Layer 2 of a small transformer language model trained on English Wikipedia (11 layers, counted from 0, width 96).
A neuron adds its activation times its output weights to the MLP's output. To switch it off is to set its activation to zero at one token and run the rest of the model.

Output weights of the MLP neurons that the questions are about. A number n stands for (n - 500) times 0.00045.
n2: 633 376 562 393 647 482 612 451 689 425 623 507 591 476 577 190 409 403 636 320 381 434 530 527 377 695 364 512 564 534 377 586 318 437 615 676 404 610 459 551 400 500 362 728 441 577 642 672 556 565 662 715 470 510 626 361 581 620 430 581 359 568 542 466 532 477 635 511 477 559 279 543 533 315 260 284 603 395 398 391 266 581 444 592 524 608 226 496 477 357 549 706 375 684 452 496
n79: 703 380 576 424 637 148 544 533 553 588 486 354 231 362 329 594 544 703 491 559 527 558 361 558 486 193 423 442 435 675 691 753 586 595 594 377 405 350 646 243 491 829 385 691 432 439 587 547 695 656 522 654 371 424 504 851 460 451 838 378 400 307 670 270 359 472 555 450 673 341 397 285 590 326 611 400 552 653 474 293 703 455 641 292 449 421 309 839 265 487 675 610 458 569 405 552
n86: 607 448 383 456 407 392 538 472 327 228 444 587 576 500 484 594 753 446 543 692 500 539 468 734 568 419 489 555 444 488 384 732 537 671 619 529 562 287 532 639 374 608 437 411 574 475 504 507 250 459 609 479 819 423 519 709 328 365 481 284 267 588 689 549 412 406 186 611 240 421 740 504 594 399 392 228 413 537 320 612 723 768 489 547 493 372 408 480 628 416 600 644 706 575 590 561
n111: 764 369 290 239 618 387 347 495 339 648 551 273 636 470 518 500 185 89 344 784 568 464 693 485 774 333 496 574 360 701 428 640 635 674 686 625 735 515 477 526 670 728 371 595 318 701 449 418 455 558 355 448 449 603 658 275 701 518 422 698 412 513 399 362 607 223 475 491 343 490 477 642 450 284 388 416 876 583 561 253 410 634 400 593 543 436 294 670 678 344 509 328 368 689 628 648
n127: 365 581 486 658 534 529 557 519 471 631 562 189 515 429 536 485 434 500 573 20 439 457 288 581 761 208 576 539 482 426 596 504 279 593 493 616 621 596 522 429 507 712 411 668 476 436 493 626 633 428 583 418 692 442 566 637 381 446 651 351 434 281 528 515 359 643 419 683 395 573 482 458 388 213 770 545 451 519 462 692 541 431 665 564 619 576 516 652 348 433 659 555 422 385 456 477
n132: 368 505 295 555 641 442 395 718 375 688 609 264 297 524 500 621 432 474 518 759 314 460 610 309 323 655 564 790 724 495 487 272 500 538 360 546 505 585 614 433 379 386 445 67 313 294 620 878 422 415 633 449 559 559 333 220 554 509 632 464 477 548 578 785 535 439 350 532 276 304 482 848 375 284 656 305 405 519 736 409 668 762 641 558 652 505 577 747 564 509 372 454 422 397 478 570
n196: 321 419 430 705 367 592 862 418 468 230 427 326 356 453 586 649 589 342 565 479 610 496 327 328 697 532 517 608 548 555 500 603 606 374 683 534 508 305 482 624 248 524 649 489 316 706 645 564 419 579 352 613 551 503 503 426 382 528 432 291 616 615 372 496 682 545 692 663 489 665 418 570 507 485 456 451 465 447 455 445 587 453 350 454 405 311 484 331 460 591 485 376 622 517 658 448
n227: 648 312 519 578 496 516 512 432 600 360 409 703 698 340 443 662 333 512 652 771 222 703 307 613 517 339 582 456 404 492 456 349 668 539 670 692 423 160 583 328 537 297 577 556 675 799 425 427 195 779 406 368 437 569 598 663 341 468 531 401 587 743 729 470 316 423 746 504 534 709 641 361 565 360 483 484 283 457 492 600 462 661 267 428 535 371 507 389 467 385 395 450 546 417 537 432
n266: 765 460 359 571 474 536 524 438 543 544 503 445 386 395 533 487 435 477 410 582 790 333 667 497 439 438 572 555 500 604 541 379 583 509 565 373 538 517 521 517 406 669 588 541 494 387 611 427 484 494 399 421 580 511 540 414 524 559 500 524 524 441 465 675 450 497 333 366 534 465 545 462 830 342 466 631 538 526 555 212 413 400 423 383 330 592 662 521 488 576 522 610 553 428 536 375
n304: 680 368 379 478 628 422 699 341 688 592 611 375 316 689 416 319 949 432 500 314 637 466 617 320 520 520 401 585 328 96 422 589 836 491 791 295 661 263 912 542 619 314 556 412 660 598 806 574 704 604 467 201 424 430 609 541 268 510 679 286 475 577 510 283 374 733 324 310 387 468 382 490 441 319 586 356 265 110 443 743 333 535 580 445 547 645 558 505 480 442 931 455 592 433 495 588
n308: 653 377 575 560 492 399 448 213 500 456 595 536 257 495 723 481 692 709 276 519 588 336 587 581 582 456 330 351 550 327 311 179 491 360 441 538 682 653 179 408 433 219 378 465 665 463 525 462 37 594 761 590 455 504 291 463 691 469 508 177 622 570 577 495 683 691 530 315 458 605 809 578 536 758 628 677 457 552 581 559 325 455 220 574 811 641 624 473 340 409 596 632 592 444 513 449
n309: 504 336 563 396 464 671 752 718 405 525 479 249 439 450 437 623 418 516 711 646 434 395 539 572 697 595 544 613 225 539 338 652 347 620 424 817 827 318 466 394 492 342 226 562 328 491 624 500 322 628 249 312 676 520 593 474 462 371 548 682 445 635 646 447 595 355 467 479 741 253 637 361 340 505 547 288 366 366 488 397 457 716 308 539 393 465 496 551 590 631 453 766 383 755 504 579
n328: 496 648 438 382 578 349 603 249 440 641 607 373 596 641 383 199 466 714 578 370 573 364 604 479 389 562 597 681 576 392 469 467 582 306 404 552 578 231 417 354 390 293 437 330 485 778 478 507 348 664 688 531 719 658 474 596 535 539 259 512 662 683 670 561 733 512 265 496 374 575 628 625 590 567 404 451 372 492 433 564 555 362 429 525 345 555 820 539 564 279 388 596 524 632 465 361
n352: 614 411 558 565 619 373 382 578 256 797 492 605 427 264 508 452 388 606 667 182 644 789 376 575 483 508 627 590 687 492 439 548 575 532 429 461 247 528 192 621 604 307 582 369 425 443 554 516 806 212 460 409 385 570 556 611 728 459 674 329 647 338 644 431 370 318 320 424 539 460 410 581 413 380 598 584 452 624 368 742 652 575 634 239 535 554 440 454 526 249 257 589 457 512 767 604
n356: 325 492 540 574 681 607 432 621 766 743 500 504 608 568 376 706 567 439 500 567 496 354 544 603 343 569 422 295 524 330 485 393 382 544 298 449 732 410 630 525 438 671 299 546 522 581 629 515 584 585 578 547 536 431 648 579 577 661 500 375 758 504 601 359 508 387 379 222 375 318 707 538 484 342 116 698 272 245 329 374 482 441 253 507 577 464 524 605 500 606 373 547 604 593 519 480
n371: 468 407 739 476 681 507 607 489 349 650 437 537 444 504 591 519 610 553 438 358 597 464 403 718 652 608 483 457 511 556 439 512 225 531 500 404 297 666 493 418 423 355 548 583 382 378 587 651 650 557 353 596 742 562 343 291 620 349 299 610 507 521 264 451 546 409 248 389 303 403 453 422 518 825 522 535 384 531 336 481 486 445 743 756 455 436 493 511 575 472 526 652 462 616 482 683

Each question names a token from some text and the token that comes next. It shows the activations a of the neurons there, in the order above. A number n stands for (n - 500) times 0.007.

Then comes g, the gradient of the next token's log-probability with respect to the MLP's output, scaled to length 1. A neuron's effect is roughly proportional to its activation times (output weights . g). A number n stands for (n - 500) times 0.00082.

"ill", then "s"
a: 478 488 479 495 476 499 495 498 476 498 476 499 496 537 484 616
g: 390 604 317 483 619 509 567 380 602 498 563 515 573 510 618 557 324 365 235 596 353 601 454 558 423 656 551 316 530 490 553 513 395 535 184 585 606 544 534 578 540 386 536 526 670 436 732 326 516 526 420 586 606 571 494 368 729 351 494 429 571 448 629 513 569 700 625 237 355 365 476 350 575 360 328 363 242 545 325 399 718 294 522 585 699 342 375 548 773 595 614 622 576 541 646 549
Which neuron, switched off, lowers the next token's probability most? n371

" O", then "per"
a: 494 478 478 477 497 509 478 482 557 486 499 488 480 476 496 478
g: 316 572 500 430 719 385 781 615 727 406 504 522 594 578 439 336 581 372 396 577 417 532 540 507 576 494 721 505 441 645 333 488 459 430 552 604 544 428 446 457 609 641 491 480 410 701 390 548 672 468 540 481 231 502 567 500 513 491 375 566 481 336 632 446 347 369 708 529 166 669 489 576 506 351 616 413 543 451 389 304 576 453 224 622 822 560 702 571 249 467 416 615 525 469 264 496
Which neuron, switched off, raises the next token's probability most? n266

"tro", then "ph"
a: 495 476 477 496 488 497 525 495 502 481 845 496 488 745 478 494
g: 455 487 558 452 626 330 256 425 525 512 494 474 482 487 427 493 417 482 487 619 626 654 755 454 574 402 511 497 668 379 676 543 799 438 512 423 469 534 467 540 674 406 296 508 454 763 300 467 713 639 707 371 331 557 524 748 394 546 291 471 563 442 531 726 327 607 507 498 483 746 445 485 511 206 583 670 384 415 450 398 523 471 594 449 479 705 520 535 418 243 265 362 545 306 566 472
Which neuron, switched off, lowers the next token's probability most? n352

"In", then " World"
a: 490 497 487 477 644 479 589 494 515 495 493 477 476 486 480 492
g: 559 497 600 382 606 509 584 410 236 574 516 461 405 606 289 515 659 558 484 550 605 492 422 705 511 504 364 597 604 627 700 726 541 618 541 382 515 304 582 230 424 461 247 627 380 533 638 390 381 693 397 683 668 413 442 546 537 414 891 645 371 565 551 529 498 522 630 678 506 372 488 394 514 434 631 468 416 283 247 558 571 342 346 428 566 379 459 374 335 441 540 569 497 449 350 724
Which neuron, switched off, raises the next token's probability most? n309

" and", then " the"
a: 487 476 487 485 476 482 476 476 476 541 487 489 537 493 491 587
g: 183 567 513 415 955 450 558 615 521 662 571 454 358 532 645 563 613 491 617 567 567 578 652 446 623 345 577 315 559 565 533 858 566 611 550 444 487 492 635 420 594 483 371 395 339 535 580 406 737 470 613 583 412 358 328 489 478 515 575 386 405 605 551 576 587 581 497 367 309 395 393 449 552 228 502 454 438 607 309 267 355 669 427 447 568 542 387 535 296 370 529 697 382 472 519 416
Which neuron, switched off, lowers the next token's probability most? n304

" J", then "M"
a: 477 480 638 476 476 479 476 494 491 496 487 488 484 477 495 500
g: 405 378 554 357 383 366 652 625 613 578 525 562 307 664 560 691 653 494 547 530 451 257 475 326 315 549 670 484 630 544 518 669 513 371 600 774 461 627 555 512 456 343 379 632 364 558 384 546 466 519 482 443 610 534 505 435 610 385 402 189 641 464 646 505 582 436 497 551 679 654 347 309 141 462 260 504 565 525 439 349 850 453 383 440 485 683 411 572 432 507 481 513 648 465 668 462
Which neuron, switched off, raises the next token's probability most? n196

"s", then " De"
a: 496 480 487 497 500 499 476 480 477 499 476 498 498 485 478 488
g: 410 403 540 463 329 529 657 776 696 545 596 355 657 418 243 598 662 559 447 353 504 408 244 361 432 453 653 541 629 503 454 337 447 628 483 365 541 313 684 527 438 675 212 716 500 692 542 638 547 446 78 604 461 585 570 491 519 620 629 571 494 608 599 389 433 513 363 437 313 582 437 221 598 439 487 402 608 390 609 476 483 580 490 362 482 395 634 474 518 573 559 677 424 570 531 571
Which neuron, switched off, lowers the next token's probability most? n308

"-", then " 2"
a: 476 479 507 477 491 484 476 479 476 500 484 493 480 486 476 477
g: 488 469 500 478 338 659 454 576 618 576 320 612 506 570 528 539 692 421 581 326 281 607 561 432 548 318 659 589 621 313 509 411 620 489 487 564 237 522 616 538 482 415 688 684 581 221 556 496 394 422 342 377 447 440 474 352 770 553 486 221 448 488 620 773 319 628 699 338 556 534 284 440 408 584 353 661 441 413 648 703 498 515 386 360 635 554 516 588 503 590 347 621 273 562 553 586
Which neuron, switched off, lowers the next token's probability most? n111

" run", then " he"
a: 517 481 479 476 476 490 476 476 477 483 489 477 579 483 476 490
g: 417 309 635 503 450 678 314 645 145 518 615 420 370 613 614 481 581 560 479 422 599 556 339 521 470 581 583 436 351 566 475 489 476 748 463 378 614 506 355 598 581 670 410 555 268 494 707 686 553 377 745 591 633 568 570 623 376 658 767 589 315 448 260 490 498 491 519 358 374 419 406 300 401 619 354 403 788 456 401 501 482 279 380 349 510 500 545 455 412 506 562 538 480 682 615 610
Which neuron, switched off, lowers the next token's probability most? n227

"ade", then " and"
a: 479 596 476 516 482 496 490 500 586 478 482 488 496 479 477 488
g: 539 516 354 534 535 427 505 487 406 184 485 596 439 644 739 488 702 343 313 572 668 472 729 354 616 461 614 522 422 344 511 413 507 528 421 525 378 551 739 716 301 665 629 630 575 460 462 552 663 497 531 616 703 510 491 586 713 569 522 460 227 329 309 499 518 446 440 345 537 576 572 496 342 527 358 497 378 218 376 223 532 423 696 585 686 427 549 446 312 560 609 440 549 557 378 604
Which neuron, switched off, lowers the next token's probability most? n266

" made", then " "
a: 481 478 476 496 487 490 476 476 477 477 484 491 678 492 479 494
g: 505 253 342 609 577 560 511 296 616 590 519 550 510 359 479 590 316 653 543 377 318 481 699 273 386 496 601 655 406 380 509 393 636 526 491 560 539 484 724 663 608 553 714 417 545 427 548 565 872 616 648 413 527 702 528 695 420 405 585 337 527 450 483 389 473 379 461 476 462 562 543 377 559 471 638 647 390 183 510 614 334 367 605 552 484 608 312 126 459 589 525 427 441 543 378 557
Which neuron, switched off, raises the next token's probability most? n304

"0", then " champion"
a: 491 482 481 495 490 476 476 491 501 484 498 493 477 499 482 499
g: 600 406 586 707 289 420 402 408 249 516 492 612 514 625 695 639 545 521 459 455 479 456 463 610 486 324 205 471 373 742 609 323 345 531 227 442 418 624 205 473 772 502 516 579 501 609 596 483 365 631 397 578 673 496 476 659 426 435 610 416 435 433 391 490 691 625 579 325 520 615 328 439 342 616 632 494 540 531 301 511 442 602 455 431 380 611 709 535 652 482 526 678 324 726 515 430
Which neuron, switched off, lowers the next token's probability most? n132

" 17", then " May"
a: 620 483 527 515 477 494 476 499 509 476 476 493 478 478 513 497
g: 558 497 403 557 453 511 820 516 440 452 450 556 745 553 455 331 542 467 441 454 341 543 575 495 411 472 301 502 520 384 501 463 394 714 551 268 317 522 406 585 319 275 339 541 457 777 328 783 627 407 481 601 128 613 462 579 457 540 540 572 446 560 580 598 522 306 689 664 712 748 490 542 537 348 550 593 354 517 576 532 477 400 548 464 540 413 341 615 731 342 602 432 575 503 540 324
Which neuron, switched off, lowers the next token's probability most? n2

" d", then "am"
a: 600 476 510 485 478 505 489 476 478 486 485 495 570 483 476 487
g: 427 553 281 450 516 717 655 629 395 478 380 200 481 438 844 458 405 589 435 623 567 542 500 527 308 622 588 594 562 541 399 266 586 441 317 497 505 512 397 601 631 378 450 479 506 720 317 554 458 446 664 654 400 422 309 442 651 368 436 370 576 560 687 427 409 593 453 457 652 650 640 467 445 642 507 534 242 590 522 521 559 588 510 484 583 547 390 460 375 466 559 228 595 868 282 450
Which neuron, switched off, lowers the next token's probability most? n328

" City", then " of"
a: 480 495 479 489 496 489 500 497 477 488 498 478 490 477 479 488
g: 293 631 321 396 561 501 427 309 460 495 384 346 542 409 470 459 738 497 409 491 535 642 419 513 636 474 402 544 561 390 586 586 659 454 521 626 292 725 456 463 636 496 636 280 411 565 688 561 594 431 681 470 455 526 420 786 530 472 780 359 613 483 405 264 565 706 324 533 423 240 174 466 752 580 501 548 633 484 581 576 393 444 483 553 383 647 514 617 492 220 560 520 418 387 524 591
Which neuron, switched off, lowers the next token's probability most? n309

" remain", then "ed"
a: 477 479 480 476 476 476 482 483 487 495 476 478 545 481 493 486
g: 564 452 518 695 521 521 511 414 236 622 401 477 351 496 434 494 469 661 667 635 455 220 592 612 447 613 456 502 715 319 507 282 546 507 376 360 307 412 516 638 538 499 492 401 702 703 536 565 424 393 641 445 560 395 365 561 423 460 498 663 592 444 452 593 451 216 291 662 400 566 792 411 372 658 512 796 480 425 499 526 409 518 377 405 578 345 614 735 366 601 663 363 671 553 339 541
Which neuron, switched off, lowers the next token's probability most? n328

"==", then "E"
a: 565 477 496 479 493 502 664 507 492 506 476 482 486 499 476 476
g: 625 435 327 470 474 607 598 561 167 536 468 349 446 446 568 637 684 436 623 604 686 441 317 670 708 121 599 436 539 519 502 463 608 489 526 582 467 473 425 561 505 911 424 297 599 527 632 359 418 368 611 348 425 488 547 479 553 222 393 436 580 476 415 530 521 410 348 506 542 495 561 543 595 579 858 509 448 497 633 487 531 368 469 586 322 509 613 606 618 478 606 217 509 413 444 443
Which neuron, switched off, raises the next token's probability most? n2

"Career", then " N"
a: 493 476 489 476 478 476 490 495 489 500 498 484 478 476 532 482
g: 386 369 745 571 527 460 447 583 544 545 577 684 473 521 503 608 550 502 579 378 605 615 440 478 511 255 452 290 544 469 684 409 591 613 713 569 505 462 620 244 333 619 562 443 458 670 522 367 355 568 307 499 307 575 518 477 425 437 557 343 749 363 787 432 458 667 365 339 495 701 373 678 567 474 424 381 639 435 415 524 496 383 636 553 246 522 490 300 350 366 332 665 484 752 495 698
Which neuron, switched off, lowers the next token's probability most? n132

".", then " It"
a: 542 479 476 491 476 479 486 489 516 746 476 491 492 481 476 477
g: 256 749 575 556 574 521 528 513 387 639 702 241 696 240 533 490 662 515 454 430 586 415 279 424 281 506 441 510 299 433 580 438 649 318 450 297 662 520 720 508 501 558 522 622 540 404 526 524 512 484 381 515 719 544 725 511 532 484 471 473 399 626 373 316 480 511 472 533 575 567 593 542 719 291 724 393 481 385 497 612 267 647 273 416 426 371 548 369 457 640 565 341 583 559 701 621
Which neuron, switched off, lowers the next token's probability most? n304

" the", then " north"
a: 480 476 479 476 495 482 476 479 477 476 496 490 477 495 477 550
g: 410 564 507 326 325 684 450 742 442 404 361 303 701 290 541 423 621 373 493 530 445 794 548 560 488 523 612 599 362 502 475 228 619 509 659 620 500 734 482 625 595 381 647 534 515 349 566 384 664 331 407 525 604 301 550 280 558 468 432 452 569 610 339 678 587 365 459 366 581 493 521 613 392 262 502 684 319 656 521 512 356 264 694 622 557 640 447 386 378 515 507 481 402 590 627 588
Which neuron, switched off, lowers the next token's probability most? n79

" B", then "row"
a: 491 487 519 487 479 477 479 479 476 497 476 494 488 481 511 481
g: 626 556 672 346 414 519 408 581 400 528 538 573 684 595 592 439 293 590 648 608 534 686 555 486 410 370 394 766 652 635 510 498 573 365 335 488 462 468 442 242 520 398 534 302 340 141 516 571 226 470 509 425 489 580 429 628 600 549 442 634 377 465 548 600 587 667 488 432 552 480 633 530 442 391 831 700 590 390 399 384 363 626 676 648 634 426 386 246 530 449 317 584 383 601 377 490
Which neuron, switched off, raises the next token's probability most? n132

" bo", then "mb"
a: 530 484 476 484 482 478 493 485 478 492 585 484 483 493 478 487
g: 382 654 613 573 551 418 586 533 463 477 453 492 594 528 453 622 600 678 504 489 327 506 561 487 450 401 528 547 598 349 576 287 228 414 352 310 613 707 560 635 271 613 240 560 205 576 432 709 638 243 565 610 389 485 471 654 454 557 570 525 563 489 333 507 557 494 486 682 395 387 442 391 572 511 397 383 316 613 414 628 559 561 590 715 404 690 706 657 258 531 501 316 435 724 590 337
Which neuron, switched off, raises the next token's probability most? n308

"min", then "ing"
a: 476 499 492 491 499 476 576 492 478 559 496 490 531 487 480 476
g: 387 579 580 452 734 597 464 545 146 319 306 523 396 664 556 370 354 575 657 516 515 597 525 565 198 431 675 552 677 569 555 312 592 438 701 442 459 579 252 393 432 550 275 460 719 664 584 410 432 617 478 448 594 348 365 454 554 519 534 534 446 412 546 638 509 517 599 724 333 636 502 510 493 445 436 552 382 390 381 313 468 401 637 665 490 597 609 529 362 787 519 292 678 474 401 613
Which neuron, switched off, raises the next token's probability most? n304

".", then " Bu"
a: 601 508 481 476 489 485 480 495 491 834 476 484 486 487 479 498
g: 519 311 439 361 436 613 418 434 553 542 531 486 788 763 405 435 407 832 280 394 542 602 426 656 315 503 580 430 481 572 397 668 538 476 473 740 657 290 500 380 477 555 470 528 678 349 493 511 513 396 536 286 548 388 331 682 409 788 536 425 525 424 502 314 488 417 442 408 525 398 521 441 671 568 627 356 726 551 597 364 751 590 587 508 554 377 272 524 585 624 409 400 601 548 465 272
Which neuron, switched off, raises the next token's probability most? n304